Layer 7 of a small transformer language model trained on English Wikipedia (20 layers, counted from 0, width 128).
A neuron's activation on a vector x is ReLU(weights . x + bias), where the dot is the dot product.

Input weights of the MLP neurons that the questions are about. A number n stands for n times 0.0045.
n5 (bias -0.049): 50 -38 35 4 -6 -7 31 29 -8 10 14 -4 -7 30 -16 -6 -1 26 -8 18 -3 25 6 1 13 30 -7 -32 -6 -2 9 -18 10 1 -8 -8 -13 -33 -12 31 13 -10 -7 -20 -4 16 -20 -6 5 -2 14 -1 -21 50 21 -29 -19 3 18 14 6 -18 -40 -28 40 16 -27 -2 -21 -4 -17 20 10 17 3 -31 -52 -17 -18 -1 39 -30 34 -17 15 -12 -23 8 -19 20 -13 -4 14 -8 20 32 1 -9 -22 15 -24 37 -16 2 -21 25 25 -9 -12 -3 -1 4 1 1 -19 -18 -17 -8 -36 -7 -10 -33 9 54 -40 -3 8 -4
n28 (bias -0.016): -24 -35 18 -2 6 -10 35 49 8 38 -2 -41 -27 -15 -27 -15 -8 -1 28 -15 -10 -35 -3 25 8 1 17 15 7 -6 9 -15 -11 1 7 -7 5 38 -28 -1 -15 -18 20 -8 7 -8 1 1 19 -33 31 13 -19 -7 -16 -17 -28 -1 -40 -11 2 -7 26 25 -19 -34 5 18 11 18 -22 -16 -19 -2 -36 0 -12 17 28 5 -49 -11 -28 -30 4 25 48 16 -6 -41 40 25 62 33 -8 -12 -30 -20 20 19 -10 24 -36 -14 26 8 8 24 3 3 44 -10 11 -41 19 -31 -3 -10 2 23 -14 41 7 -9 -28 8 -34 -10
n33 (bias -0.031): -7 8 13 7 0 -19 23 18 -16 -40 -23 22 0 -13 15 -21 -14 6 -10 5 27 42 3 -4 -10 47 -7 8 -2 44 3 -16 -5 4 6 6 1 -26 35 -2 18 -19 -36 24 -17 4 -6 -35 -18 8 -49 15 2 -51 -26 5 -7 13 9 -24 7 1 -15 3 15 3 -7 18 -24 -4 -12 -22 -28 -38 -8 52 -3 -12 -7 -4 23 4 -8 -3 -1 18 10 33 14 -22 1 2 1 23 5 -19 -31 44 -15 0 11 6 18 -34 -10 30 12 12 -2 20 -6 43 26 -6 33 -18 -16 -32 2 4 -1 10 -12 -31 -13 -4 19 25
n45 (bias -0.106): -25 -6 -1 -23 28 -2 -3 -30 -1 -22 -2 12 30 8 -12 4 -8 2 20 -22 -10 -21 39 -18 8 3 -7 11 5 9 0 -14 23 7 -5 -5 -8 15 -5 25 34 60 -10 7 19 -16 -20 -11 -18 -14 -13 -22 -24 -12 -16 -15 -24 -13 1 10 -21 34 22 -15 18 8 4 8 -19 1 26 -55 -13 -1 -3 -6 8 22 -23 -1 21 22 -4 -11 -5 -7 -16 -2 46 -13 -22 30 18 29 3 -4 5 7 9 6 -28 31 15 -3 -24 16 -1 -43 2 28 14 19 23 -45 8 -18 -37 7 16 -19 41 19 -12 -2 -10 -3 -13 12
n69 (bias -0.063): -24 -13 19 -15 2 1 -7 4 6 -34 -12 -35 -24 -19 3 0 -5 6 46 10 -5 -12 27 4 -14 6 5 17 -26 -7 -10 -1 -19 18 -22 9 -8 13 -9 -11 26 -15 11 -3 -34 -11 11 -15 67 19 -25 -14 -23 -12 -28 22 21 -6 -7 6 17 -3 -7 -17 28 -12 9 -7 24 16 13 4 -16 2 5 17 -13 19 -25 5 -11 13 -20 -6 -25 3 12 -36 2 16 8 3 27 23 4 -19 12 19 9 15 -10 -11 5 18 -16 -25 5 -9 24 12 15 46 20 19 18 -27 16 8 31 -20 16 -14 -11 -13 13 -41 -11 -19
n83 (bias -0.024): 19 9 51 -46 31 1 44 -1 9 1 -1 -29 -7 -25 16 -14 -12 -20 23 -10 37 13 -41 6 11 31 -10 -1 16 0 17 28 -10 -42 29 49 -24 -15 -7 0 -24 -22 1 20 -1 -3 -1 -1 -31 -16 -1 -15 40 -25 -27 -20 1 -20 -3 5 -25 34 7 12 -39 -17 10 -9 14 -1 -20 8 -23 19 -3 -27 15 1 13 -29 -41 8 21 -17 17 22 -14 -5 33 -5 -9 -5 53 25 -7 -15 -10 -3 -18 -3 47 34 -37 -3 -4 7 -2 10 11 -5 2 -10 17 2 3 1 20 20 2 -20 -37 4 -14 -34 13 24 1 10
n85 (bias -0.033): 4 -33 -3 1 6 -24 41 -43 -6 -29 0 2 18 -24 -5 -25 -20 -5 12 9 8 -29 38 8 32 -41 11 -33 35 5 13 9 15 -5 38 54 -3 18 -18 3 12 7 2 -51 -1 8 11 32 -41 20 23 -11 55 -1 28 -4 -6 12 -21 -3 0 44 -33 21 33 7 28 -34 19 14 28 -12 -17 -38 -18 -11 -22 -9 9 -3 15 16 -8 1 -22 -50 -22 -18 -7 23 -17 -3 -2 -14 33 -17 42 -34 26 -19 3 6 -20 20 22 10 -24 -20 41 -22 14 -18 5 0 -3 -5 -21 -10 -3 19 -18 15 8 20 -13 9 38 11
n122 (bias -0.089): -4 -33 -16 11 -2 15 66 4 6 -6 18 20 24 -68 -9 6 39 -5 -3 4 -27 -18 27 -5 25 -57 37 24 46 -7 -50 -7 24 -35 20 16 1 22 -29 -19 15 2 -11 -26 41 4 40 25 31 20 30 10 5 7 45 17 -12 -1 50 -18 21 -19 17 -6 40 -2 -30 7 -31 -26 -33 12 -28 7 -63 7 -14 19 -25 8 -2 -19 1 -5 13 -36 25 -1 -66 -27 -4 18 -1 -19 -23 14 -13 -7 -17 54 2 19 2 -26 1 -23 6 -2 -34 17 -35 1 0 -23 -12 -9 7 -6 -2 -1 33 -3 7 13 -15 13 -22 -11
n123 (bias -0.120): -35 41 11 -56 23 -20 33 -15 -2 16 21 -56 -39 13 6 -26 -16 27 -6 -7 50 -5 13 -10 28 -44 -13 -27 -43 36 3 21 37 -33 23 -2 74 -33 -60 50 17 -4 53 23 9 12 -18 -2 11 -6 39 0 -21 -13 -79 28 -7 32 -50 15 -9 31 0 23 6 19 -9 36 22 -38 19 -27 9 4 77 -20 -22 52 -14 -14 22 21 17 30 -7 -19 -12 25 25 -51 28 48 11 8 32 5 -29 -11 23 -10 -3 -21 -33 -22 -94 -13 -5 -5 35 -33 10 16 4 -6 -34 13 -9 -29 -19 -45 -24 -39 -8 11 20 -4 17 -23
n133 (bias -0.055): 11 -9 -1 -11 -20 1 4 -1 40 14 -19 -25 -8 -5 12 17 19 -13 -33 8 1 -45 -6 5 26 25 6 -39 -47 -31 11 14 -11 -16 -45 29 -14 13 19 22 23 2 -11 10 13 21 7 -26 10 24 36 -22 23 -1 34 6 21 13 -3 32 4 -30 -10 -33 13 -39 -18 37 -20 11 17 -27 23 30 -25 -23 -57 -50 22 3 -9 -26 -13 -6 7 -38 46 -31 5 -9 45 -34 20 -11 -12 49 -4 -26 10 23 -9 -30 -20 19 6 26 28 19 11 5 -33 -20 -45 5 -13 32 -10 -10 -16 -13 -2 18 -12 -4 -22 30 -29 14
n145 (bias -0.074): 8 7 18 -8 -52 -25 3 -13 -16 -3 -39 6 -5 12 22 -1 -14 1 -1 64 -3 10 18 -20 11 33 1 19 38 -14 23 -13 -3 1 -11 8 -45 -17 15 13 0 -4 1 18 2 -6 15 -22 41 -66 -17 -14 36 26 17 -11 -20 22 14 -15 -31 60 -21 22 -15 20 -26 -23 -26 -17 -13 -9 -9 -24 -12 -9 4 -11 4 14 -12 -14 -9 -37 29 -2 32 41 18 7 -13 -1 -8 -15 20 19 -26 -8 -4 8 -51 1 10 -1 3 34 24 -1 46 27 -61 21 19 -31 27 -33 5 -39 8 1 -6 14 14 8 -28 -31 24 28
n162 (bias -0.042): 37 -19 42 -25 -21 2 41 -29 -16 -10 6 10 0 -36 -2 -4 26 -19 4 17 27 17 -2 -28 -31 0 -13 50 12 -18 3 -2 -8 9 22 -4 -19 0 8 -27 9 3 -5 -5 -7 12 29 -4 20 -38 -16 -21 -17 -14 2 -11 3 -15 23 -23 15 -6 -21 -29 69 -25 14 2 -24 -2 7 25 -16 4 -1 8 23 -7 -15 -1 -56 -1 41 19 -18 -12 8 14 13 28 -9 -11 2 -19 13 -17 -36 -36 -21 10 35 -7 2 -6 10 -4 7 -26 -36 34 36 -17 -11 12 -40 13 -35 -2 43 -20 17 9 -10 -19 6 21 4 15
n167 (bias -0.117): 5 -23 35 -29 -7 14 1 24 -11 19 -58 45 -22 13 -6 -26 -1 6 -33 -17 27 17 17 42 25 4 -58 8 41 16 -18 3 -12 -15 -57 9 23 2 -39 11 39 -12 36 -17 21 -5 53 -28 -15 5 12 -7 -10 -11 11 -5 -2 21 -13 32 24 2 -9 35 45 26 12 1 -27 -3 19 -46 -12 13 1 -17 -36 29 9 -15 -37 -40 6 20 -42 13 -10 -19 27 -22 3 -25 34 1 9 -38 -11 14 -3 18 -34 -26 -31 -21 10 3 18 4 29 26 -1 26 9 -5 -16 6 7 -9 34 -59 31 -13 32 19 -18 -19 7 36
n193 (bias -0.021): 25 21 4 15 13 6 29 -28 -6 22 -23 30 -26 -7 -36 12 -45 36 56 -34 2 11 21 38 -12 -9 -21 -11 -19 2 -60 -12 3 -1 -2 -19 0 -15 6 52 -6 -6 6 -20 -10 -26 -16 7 12 10 -13 7 12 -25 -22 40 -25 4 -8 -35 18 -11 23 -14 -11 66 -6 21 -82 4 33 -35 2 -32 8 7 10 -27 -9 -41 -21 52 -33 -1 -6 13 66 5 -12 21 -32 40 59 17 10 15 -20 20 2 23 -41 -25 13 -10 4 -6 8 -27 8 37 6 11 -11 -32 4 15 5 6 40 -18 -4 -12 -1 -15 -38 -12 62 -6
n213 (bias -0.045): 7 23 47 -43 -15 -41 -1 -21 13 -18 -7 10 -13 -31 -25 9 -6 11 1 16 16 9 8 -3 12 30 -4 2 38 6 43 -25 -1 13 6 -4 -25 27 -1 35 -36 -25 6 6 -27 28 14 23 -21 16 10 13 -1 -21 -13 -17 -25 4 23 -26 13 -17 1 0 -1 -7 2 9 20 13 -8 38 18 -1 -47 10 -10 28 -21 -27 21 4 23 2 19 4 -4 41 -24 -25 1 29 -16 -2 20 -16 -30 -41 -1 -18 -21 -6 -14 -5 9 -7 50 -22 20 -2 7 -17 -2 13 1 -25 9 -5 54 0 -16 -34 -29 41 -1 -9 1 -2
n223 (bias -0.050): 1 -23 -13 -6 30 -8 3 -32 13 5 20 8 27 12 0 -24 -6 7 29 -5 6 -26 -37 10 -6 15 -30 17 13 -40 6 16 -41 11 -24 -7 -17 -8 4 -25 29 49 -20 31 46 40 -9 -12 6 12 -20 9 51 7 -13 8 -25 -14 14 -2 -17 -10 14 -50 13 18 -17 -19 -30 30 -5 -52 -38 1 -52 11 2 -30 21 3 -33 1 -15 20 -17 22 34 25 -5 0 54 -1 -20 -14 -14 27 -16 -19 -42 -10 38 -28 24 6 13 -1 -15 -19 1 -21 -11 -5 6 48 1 -11 -13 -3 39 16 37 18 9 19 4 24 6 18
n230 (bias -0.066): 13 2 -16 -35 -20 -11 1 -73 -30 -10 -2 2 44 -39 38 28 17 -39 17 34 31 -28 34 33 43 -17 -8 -35 -45 36 -3 35 46 -4 -40 -28 20 -28 -14 12 10 -38 -39 -25 -39 -9 -60 -60 46 31 8 8 26 2 -11 30 1 1 -18 7 -5 4 22 13 4 5 32 54 -47 0 -41 -4 -29 34 23 -34 -31 -28 31 -7 -14 6 -24 18 -11 -4 14 7 3 -15 22 -6 -9 -29 38 9 6 -24 15 16 -35 49 -13 28 -4 -38 14 -6 -2 -37 15 -65 -2 17 -18 6 -9 5 -2 -4 52 3 1 2 13 17 -11 -18
n244 (bias -0.048): -32 16 33 12 34 6 -18 39 -2 -25 -24 -2 11 -22 16 -5 -35 -10 -6 -19 -21 9 16 11 28 -20 5 -24 -18 -78 39 -57 57 -10 2 19 22 -20 -34 12 3 27 13 -11 47 -32 -22 -3 -1 -2 -18 28 -16 25 47 56 14 1 -51 -22 7 11 7 -31 -2 28 2 16 -6 35 -3 16 7 -4 -22 -26 21 -46 23 17 -18 13 11 5 -29 26 25 20 -29 -17 29 -44 3 2 44 -14 -35 7 -15 -60 -40 0 -6 20 -6 17 -85 -17 13 49 -4 20 25 26 16 28 -14 10 34 18 -27 5 7 -28 37 7 3 8
n253 (bias -0.091): -75 -1 -16 -31 -8 23 24 -24 -12 13 3 -1 10 6 -10 50 43 43 -31 3 7 18 0 28 25 -25 27 -8 -5 -25 7 31 20 0 -7 -21 -40 38 21 -2 41 -4 -11 -1 22 -9 -18 -3 -21 8 0 -11 17 -8 18 12 -35 -3 28 -51 36 4 4 -40 12 11 -19 -9 -40 -13 -4 11 -8 -38 5 -42 -9 -16 10 -1 18 -29 -1 4 -43 75 32 -43 -28 -32 7 29 14 3 34 10 -7 45 18 -17 48 -11 10 42 41 -32 -12 -21 7 33 -10 4 -19 -17 -7 -34 7 -58 2 -13 13 -1 -29 -7 -19 38 21 17
n254 (bias -0.105): -7 25 28 -39 81 -14 10 -27 -39 3 46 -21 21 11 -17 28 16 -43 61 -31 -21 -22 -54 -20 -28 36 -44 10 -13 -20 -44 -33 27 53 -5 17 -15 -4 0 18 26 -34 -29 22 15 9 35 -17 24 13 25 -12 2 -13 9 -50 39 -35 -20 3 72 13 11 48 -24 -23 -56 40 -16 6 -20 14 -8 9 13 -70 22 -57 45 23 -34 -14 -22 -12 67 0 -35 37 -25 8 -24 69 39 -61 -51 25 -6 -16 -14 -50 -9 45 13 -25 -20 47 22 -5 -10 11 6 -19 -13 -2 12 38 38 22 42 -5 -15 30 18 -10 3 17 -65 -4
n260 (bias -0.048): 52 -26 -19 -24 -20 15 -53 5 -34 -17 20 11 -14 -37 -37 16 -13 11 -31 14 13 16 11 -46 31 37 11 -7 22 28 -22 71 -4 8 -23 9 32 40 -22 15 16 58 0 -13 -5 8 3 -56 5 -19 3 -9 -11 -55 8 -21 -30 25 49 45 -9 9 3 23 24 38 36 7 -69 -20 17 -1 -37 -3 5 -26 -17 17 1 19 15 23 -8 24 27 9 -28 23 -21 1 29 -5 -17 25 -13 9 -12 -14 -5 -34 17 28 -46 17 -10 23 23 18 -18 0 -15 -32 -13 -8 4 -16 15 -17 -13 12 -31 -5 4 -24 -4 16 -2 -18
n292 (bias -0.033): 15 -6 5 12 31 -25 -43 11 -18 -23 -20 -21 9 -2 -21 -44 -35 -40 -13 22 -17 -12 -18 -13 -19 12 -24 15 24 -9 -22 -13 -4 34 -7 13 -17 -14 -37 48 39 -28 51 17 23 -1 18 -24 -23 19 -10 -63 -23 0 39 -23 -16 30 -6 22 -12 -12 -2 8 -22 21 13 49 10 -1 -24 11 -20 8 7 -18 -4 1 39 23 13 -46 9 -20 -20 12 -49 26 8 -32 -24 34 30 6 -15 38 18 7 -1 2 -5 -7 26 -18 -2 36 23 28 6 10 -20 9 10 31 11 40 15 -11 18 11 -5 -5 -3 -1 -11 9 -31 50
n321 (bias -0.062): -7 27 -1 -11 -35 -11 32 -5 15 -41 5 29 -39 -4 5 -26 -12 -12 7 20 -29 34 -42 24 -29 4 -4 5 -12 13 -45 13 1 -32 28 38 3 19 18 -1 2 30 35 -7 21 -16 56 -31 14 -10 16 18 -7 -9 51 -5 -31 -23 -44 44 -16 26 6 -24 6 0 1 -56 -30 -18 -6 -23 -41 7 5 20 -40 -7 -42 -23 -17 5 -4 -9 8 44 11 -5 -10 28 43 1 20 -25 -16 -50 -29 -20 -21 -4 3 18 18 -20 36 -13 3 -18 6 22 -8 -1 27 35 -5 41 26 5 18 13 14 -16 6 1 0 -9 20 40
n333 (bias -0.041): -4 -48 -4 -17 10 -9 -32 4 -4 -42 2 19 -33 9 13 29 36 13 27 -6 6 -23 9 21 11 11 -7 -3 -43 23 1 19 10 26 -33 20 -7 -22 4 1 1 17 3 14 2 -18 18 1 -14 6 -34 23 6 20 -18 9 -32 -18 -18 2 -20 30 -8 -41 -6 14 32 1 -15 29 20 9 -4 -34 14 14 8 18 14 -44 -17 25 32 40 12 25 -23 -9 7 12 4 -17 -9 56 -19 16 1 -13 -18 29 -50 -2 16 1 8 -18 -27 -24 -20 -8 -14 -13 16 7 25 19 19 -18 -7 -43 -9 10 -10 20 11 -10 -17 2
n347 (bias -0.073): -18 7 -14 -2 44 -12 -2 -37 -24 -9 -9 -28 6 -15 -45 12 46 -7 5 3 15 -12 22 -24 -11 -6 -40 -7 -30 18 3 7 26 15 -7 36 -33 20 -8 35 24 -9 9 13 8 0 15 14 22 4 9 -11 12 19 -22 4 -42 29 -11 39 14 -18 5 32 25 5 -16 37 -13 -10 7 -9 -21 -5 3 2 9 9 50 15 21 16 -20 25 -23 3 1 -20 4 -25 41 -43 12 16 22 22 16 63 37 -19 -7 0 -9 12 -22 7 -23 -25 -6 -30 9 26 -27 -5 3 20 -30 -33 1 -13 -22 -25 21 7 8 -26 22 7
n423 (bias -0.008): -4 4 -1 -13 1 -1 -1 -29 -18 -16 -29 1 9 -10 -2 30 -29 29 17 16 8 -1 20 -16 -5 49 -29 -25 43 -18 -17 -1 -18 -17 20 -24 6 -4 -12 -4 -4 -3 -15 3 21 -22 -28 14 32 16 44 41 -5 21 18 -11 -8 -12 -9 -9 -17 8 -8 5 -20 10 -11 -23 -9 -15 -9 -22 -12 12 -4 11 -49 42 13 -17 -34 -2 6 2 12 -21 22 28 27 -1 8 -4 -30 18 -9 46 16 -34 5 10 -17 -15 41 -17 -10 37 7 33 4 -2 16 11 -56 -27 -12 -1 23 -4 -1 -43 -46 7 60 24 7 8 -20 -13
n442 (bias -0.045): -48 5 -15 -49 15 9 -8 -16 42 -28 60 9 10 -11 21 5 39 25 20 -5 -14 -31 9 49 17 -30 8 -2 -11 -16 -24 -24 21 -36 -2 11 -30 -30 -33 29 15 17 -13 33 -9 11 -23 8 -4 7 -24 -27 9 4 -34 19 1 5 -20 17 3 42 -35 -27 5 -22 -5 -13 -27 5 -18 2 -8 -2 27 14 14 25 -21 11 2 -3 7 -18 11 25 39 -13 44 -7 -14 34 -1 -4 7 -6 21 -31 20 -1 -2 -24 11 -22 -28 22 -13 -45 -37 14 24 35 7 -21 -18 -6 34 -17 12 -33 -40 6 -31 40 -18 -3 40 -11
n445 (bias -0.084): 9 38 15 2 5 -29 -1 -10 34 -31 -23 -3 -26 -41 1 -5 21 27 25 19 -4 37 -16 23 -10 -26 25 24 1 -37 13 23 15 -1 1 23 -4 26 15 -24 -6 -8 12 10 10 19 52 -39 -19 -9 -26 -26 18 -34 19 5 -27 39 1 -28 -15 26 -1 0 -12 -16 29 56 -17 2 -21 -16 -12 -7 24 18 -1 43 18 1 0 27 22 34 -17 -6 -20 -4 13 29 -3 -20 8 30 -20 -8 -48 -2 21 -44 8 -19 -24 -3 20 -36 -1 -20 -3 -1 24 -5 -39 -32 -4 10 34 -19 -15 -14 -28 -3 10 -26 9 2 7 -37
n478 (bias -0.058): 43 -5 3 -13 -5 -1 20 -3 37 -39 12 15 31 9 3 -6 25 4 -16 -20 59 -11 -20 -15 18 1 6 11 17 4 2 -25 -27 20 -10 -15 -7 -4 -45 15 -5 17 -39 -33 21 -2 29 55 -27 -23 -3 -9 23 27 22 7 -17 -26 -16 -15 -18 50 -11 4 33 23 -7 -6 20 30 -7 2 12 9 -22 25 -18 19 6 2 -23 26 13 -26 -30 -7 -15 -22 -12 -50 -14 9 28 3 12 -18 34 -49 -6 -1 55 0 -17 -5 5 26 -22 30 3 -2 -58 26 -23 12 1 -27 -28 -1 8 -2 -10 -7 10 -3 -20 10 -43 19
n507 (bias -0.136): 7 -16 1 30 -34 34 -42 27 -9 -15 8 -4 5 -20 -21 13 -12 -10 -18 14 -54 5 -14 24 -7 9 -41 -13 29 -19 28 -51 2 2 -9 8 21 35 17 -6 35 9 8 22 2 -1 -42 -14 -23 -27 -6 23 -44 2 -22 -9 20 9 -43 19 -32 -42 4 -6 24 36 22 -10 -48 11 30 28 4 18 -12 24 34 43 0 -11 3 2 63 6 11 -20 -2 53 21 26 -16 -20 29 13 19 -38 -48 21 -37 30 9 2 -31 12 -5 25 37 -5 7 18 25 -33 23 -16 -2 -31 20 -2 13 -48 52 17 -23 14 -14 -39 -39 -11

Each question shows a token from some text and the vector x that enters the MLP there. A number n stands for n times 0.043.

" to": 24 12 5 20 -4 -1 16 -22 -16 9 8 63 -10 42 3 17 -7 -12 16 -27 -27 -36 24 21 -22 -14 8 -1 18 11 -19 14 15 18 6 -5 36 0 -30 -21 -8 3 2 -16 3 -16 -9 35 8 -10 -14 -25 33 -21 -57 -16 -14 37 -1 -3 -18 -33 15 -6 12 -72 -16 -44 50 -26 -20 22 16 12 14 -1 13 -26 -48 21 18 7 -11 16 -19 70 15 29 31 19 -21 -3 -12 -36 -40 6 9 3 17 -21 -11 -24 -3 -5 45 25 1 29 -18 -20 -2 3 -27 21 -4 32 1 2 -2 -7 10 -12 1 -23 4 -2 -19 -8
Which three neurons fire most, strongest first? n254, n442, n162

"0": 43 42 -18 2 11 -12 30 10 5 0 -13 39 11 14 12 13 0 -20 18 -20 -3 -11 41 15 -15 -10 40 10 22 31 -19 30 -2 12 -52 -39 21 8 -25 -10 -17 10 -7 -34 18 -25 -45 7 39 15 -20 -31 21 -25 -37 -54 8 0 -10 -5 -12 -41 -4 -10 -31 -33 31 -34 40 6 7 -11 6 -3 5 6 0 -11 -49 16 20 14 1 3 -16 58 34 27 21 -7 8 -21 -6 -17 0 18 4 28 0 -16 -21 -17 -8 -24 28 23 -4 20 -27 -31 22 4 3 11 19 1 -13 9 18 -9 12 -11 -4 -22 -28 9 -30 -13
Which of these neurons fires most? n230

" medalist": 23 9 -14 27 2 -10 34 29 17 -17 -9 40 -15 56 -22 8 11 -14 0 -9 -12 4 26 10 -29 -14 17 -1 17 34 23 25 30 -9 -32 -39 15 -9 -45 -18 9 7 10 -9 3 -21 -44 16 7 20 -1 -38 3 -31 -2 -30 14 6 5 -9 -13 -21 -16 19 -13 -11 8 -41 45 -2 26 -6 4 2 10 -6 -9 -15 -69 -1 3 -16 -18 7 -4 43 10 29 31 26 -21 -47 20 -20 -28 32 11 44 34 17 4 -30 -2 -37 23 28 -7 -2 5 -29 -2 -1 -16 7 4 -3 -39 25 1 -4 -7 -21 30 -6 -22 -21 0 -7
Which neuron fires most, and how strongly? n167, at about 1

"Jo": 34 -11 4 14 26 -1 6 15 26 -6 -8 16 -32 23 2 -1 9 6 1 -41 -28 -1 32 -8 -25 12 21 -4 18 -13 4 32 31 2 -35 -37 9 -3 -6 -3 -2 -7 -14 -28 26 -37 -14 33 25 12 -13 -34 31 -33 -34 -25 -1 18 23 -9 -30 -31 -9 5 12 -19 10 -39 58 -25 8 -27 7 -1 22 -6 14 -3 -56 -5 14 -20 3 43 -12 30 -6 32 71 -8 -29 -31 -16 -27 -21 33 0 26 -1 3 7 -28 -2 4 22 33 11 46 2 -33 14 -30 -6 6 -4 -3 37 11 0 25 -6 3 -22 -2 -28 17 -9 -50
Which neuron fires most, and how strongly? n423, at about 0.61

" or": 35 3 -15 -12 -9 5 30 10 -8 34 -21 65 -7 22 -15 25 28 -16 14 -27 -40 -22 36 37 -38 -7 10 12 27 19 13 23 37 0 -14 -27 -6 -10 -43 -28 0 3 -23 -32 18 -43 -21 27 30 7 -6 -7 4 -10 -41 -29 -4 47 -13 -1 -7 -29 -21 15 -6 -40 -14 -22 35 -10 -12 11 15 19 6 -32 5 21 -34 7 28 -9 9 -5 -22 46 29 23 7 42 -3 -30 -3 -14 -27 7 2 36 -2 -22 -17 -26 -20 -21 34 26 6 18 -22 -11 -19 -3 -4 10 6 19 7 -9 8 0 -2 -26 1 4 -23 3 15 -6
Which of these neurons fires most? n167

"ima": 23 6 5 18 3 -2 -11 6 18 5 -1 27 -50 40 3 20 11 -7 28 -28 -14 -16 16 11 -10 13 42 0 36 24 11 26 39 7 0 -25 12 -4 -27 -5 -13 -4 11 -6 1 -11 -22 31 39 9 -34 -33 0 -4 -23 -11 -4 -4 18 -14 -16 -32 -15 21 -10 -49 9 -42 66 -15 11 -20 30 2 -13 7 26 -5 -50 -2 4 -9 11 42 -5 37 15 16 20 29 -25 -24 -4 -43 -27 11 -4 21 1 -15 2 -19 -10 -15 45 34 -15 24 6 -79 -36 -29 -22 36 4 2 -1 10 -1 -5 0 -23 -6 -7 -27 29 -39 -5
Which two neurons fire most, strongest first? n213, n333

" and": 30 9 -39 0 -3 2 22 21 3 32 -10 44 -1 38 -2 44 -1 -12 -5 -27 -35 -42 28 11 -27 -1 5 11 21 20 -4 26 28 0 -23 1 12 -12 -52 -34 0 -18 0 -23 33 -32 -11 32 21 -3 -12 -33 9 -3 -37 -29 -22 51 -17 -9 -16 -34 -2 11 -21 -44 4 -39 31 -21 6 8 20 6 -7 12 13 21 -44 31 23 -1 8 1 -4 43 9 24 19 37 9 -46 2 -11 -31 2 4 20 -13 8 -25 -18 1 -15 56 31 1 22 -21 -13 -20 -3 8 -7 12 11 17 -4 7 -11 4 -29 1 -15 -13 6 -3 -10
Which of these neurons fires most? n167

" as": 30 14 -22 49 -1 2 33 9 -2 23 0 28 24 40 3 34 -1 -3 -16 -14 -38 -31 28 17 -14 -29 15 -1 23 2 -20 20 44 6 -2 -20 18 -5 -34 -33 -12 -12 -17 -13 25 -29 -30 34 11 -2 -31 -18 17 -5 -28 -22 -6 33 2 -7 -5 -25 -17 17 13 -47 -3 -39 26 -35 -18 40 17 9 -8 -14 1 15 -43 38 54 10 16 9 -1 16 2 39 28 12 -29 -19 -14 -24 -33 2 1 14 18 -4 -5 -1 -22 -17 15 58 4 12 -16 -17 -39 -16 -13 10 16 15 7 13 -15 -7 -10 -13 -8 -6 -5 6 -36 -13
Which of these neurons fires most? n122

"s": 17 29 7 3 23 -4 29 31 -15 0 -32 33 -2 30 18 10 28 -22 18 -20 -4 -25 26 9 0 1 11 -7 17 2 32 45 47 -12 -29 -46 38 -18 -12 14 -32 8 -2 -33 17 -38 -24 32 35 -13 -15 -7 -2 -32 -43 -36 -13 32 -43 6 -14 -6 -39 2 -12 -24 -5 -36 36 6 9 10 4 -23 1 -9 -6 1 -57 18 34 -7 9 17 0 24 14 9 38 11 9 -54 6 -6 -6 36 -6 27 17 -21 3 -11 13 6 12 34 3 5 -16 -9 17 3 -28 18 -19 0 0 -5 -2 -6 -21 -31 -6 -5 -28 -23 -13 -21
Which neuron fires most, and how strongly? n123, at about 1.7

" promot": 22 34 -10 -11 0 14 38 14 18 -17 -41 32 -7 35 -8 -13 25 -12 -2 -17 -32 -6 28 21 -11 -18 13 1 31 43 1 29 24 43 -33 -29 12 -14 -26 -16 21 -5 8 -37 6 -19 -5 9 37 -14 -10 -32 27 -15 -15 -21 -2 13 14 5 1 -41 18 7 -1 -31 0 -47 69 -21 24 27 -5 -3 29 7 20 -9 -43 5 33 -13 0 5 -11 29 7 29 44 12 -30 -46 -20 -10 -10 14 33 28 4 -22 15 -11 -36 1 20 22 -19 -6 -17 -24 -27 2 -16 20 -14 9 -15 8 -12 -2 -37 -24 1 1 -21 13 0 -40
Which three neurons fire most, strongest first? n347, n85, n5

" such": 51 6 -28 -2 4 -13 33 4 6 -5 -33 18 -12 41 -21 7 21 -25 18 -28 -31 -29 32 -9 -24 4 25 20 33 2 2 39 41 12 -31 -46 18 -15 -35 10 -5 -4 0 -34 -3 -21 2 24 14 15 15 2 7 -32 -9 -10 13 23 12 -15 -18 -14 1 1 13 -39 7 -36 53 -39 -1 2 58 9 -7 -26 3 -25 -31 27 48 -1 1 -4 -23 -4 28 24 17 6 21 -16 -12 -49 -51 -2 17 35 8 -14 -4 -37 -19 2 18 40 8 0 14 -4 16 10 -31 18 -2 1 -18 9 -19 1 -8 -12 -9 -9 -8 18 -18 1
Which two neurons fire most, strongest first? n133, n85

" well": 36 21 -22 28 8 -27 8 18 16 17 -11 25 2 40 -4 36 11 -25 -3 -16 -3 -14 4 36 -18 -25 19 18 8 14 22 23 41 4 -48 -6 38 -18 -17 7 8 14 6 -21 20 -26 -25 44 3 7 -12 -25 0 12 -36 -55 19 13 -1 -7 -14 -9 26 16 -18 -43 -3 -34 31 -36 -3 11 37 -8 -12 -8 -8 -26 -53 -8 21 2 -9 -1 -15 -10 26 9 20 -9 0 -11 -18 -27 -21 15 -4 35 -8 -11 -20 -27 -24 -19 41 61 -10 4 -3 -28 -1 -5 16 23 32 18 2 15 -30 21 -19 6 -6 -24 12 25 -34 -29
Which of these neurons fires most? n133

"1": 18 33 -45 21 -1 -1 38 16 -7 -1 2 29 -10 17 4 26 -1 -38 12 -17 -7 4 41 23 -20 2 38 29 17 33 5 33 8 21 -37 -8 19 12 -19 -11 -17 13 3 -27 17 -38 -39 15 51 -1 -17 -31 12 -32 -25 -55 -9 8 -7 -9 -11 -30 -4 2 -29 -34 14 -40 48 15 -2 10 3 -1 6 -10 5 -19 -64 16 18 -13 6 -14 -4 54 3 3 22 4 7 -20 3 -32 -8 4 16 28 5 -11 -11 -30 3 -21 30 38 -9 24 -16 -25 10 -1 -3 -11 -4 3 8 13 24 27 11 -27 -21 -22 -16 4 -26 -3
Which of these neurons fires most? n28

" successful": 34 40 -10 30 14 -14 38 19 22 4 -20 46 -1 51 1 10 19 -24 6 -21 -12 16 28 2 -4 -11 30 -7 19 7 1 22 54 12 -33 -7 16 -12 -9 -3 8 -3 22 -9 14 -31 -31 25 17 25 1 -39 15 15 -12 -51 -11 8 13 16 -3 -27 12 22 -7 -48 0 -47 39 -32 -24 31 37 -17 3 -30 27 -33 -60 5 22 -8 -23 -2 -2 17 6 -11 7 10 -10 -37 2 -21 -14 6 8 28 -1 -9 0 -24 -28 -6 19 50 8 -3 -13 -13 -41 4 -19 27 1 6 -8 0 -11 -9 -25 -10 -8 -27 -15 1 -33 5
Which three neurons fire most, strongest first? n5, n133, n254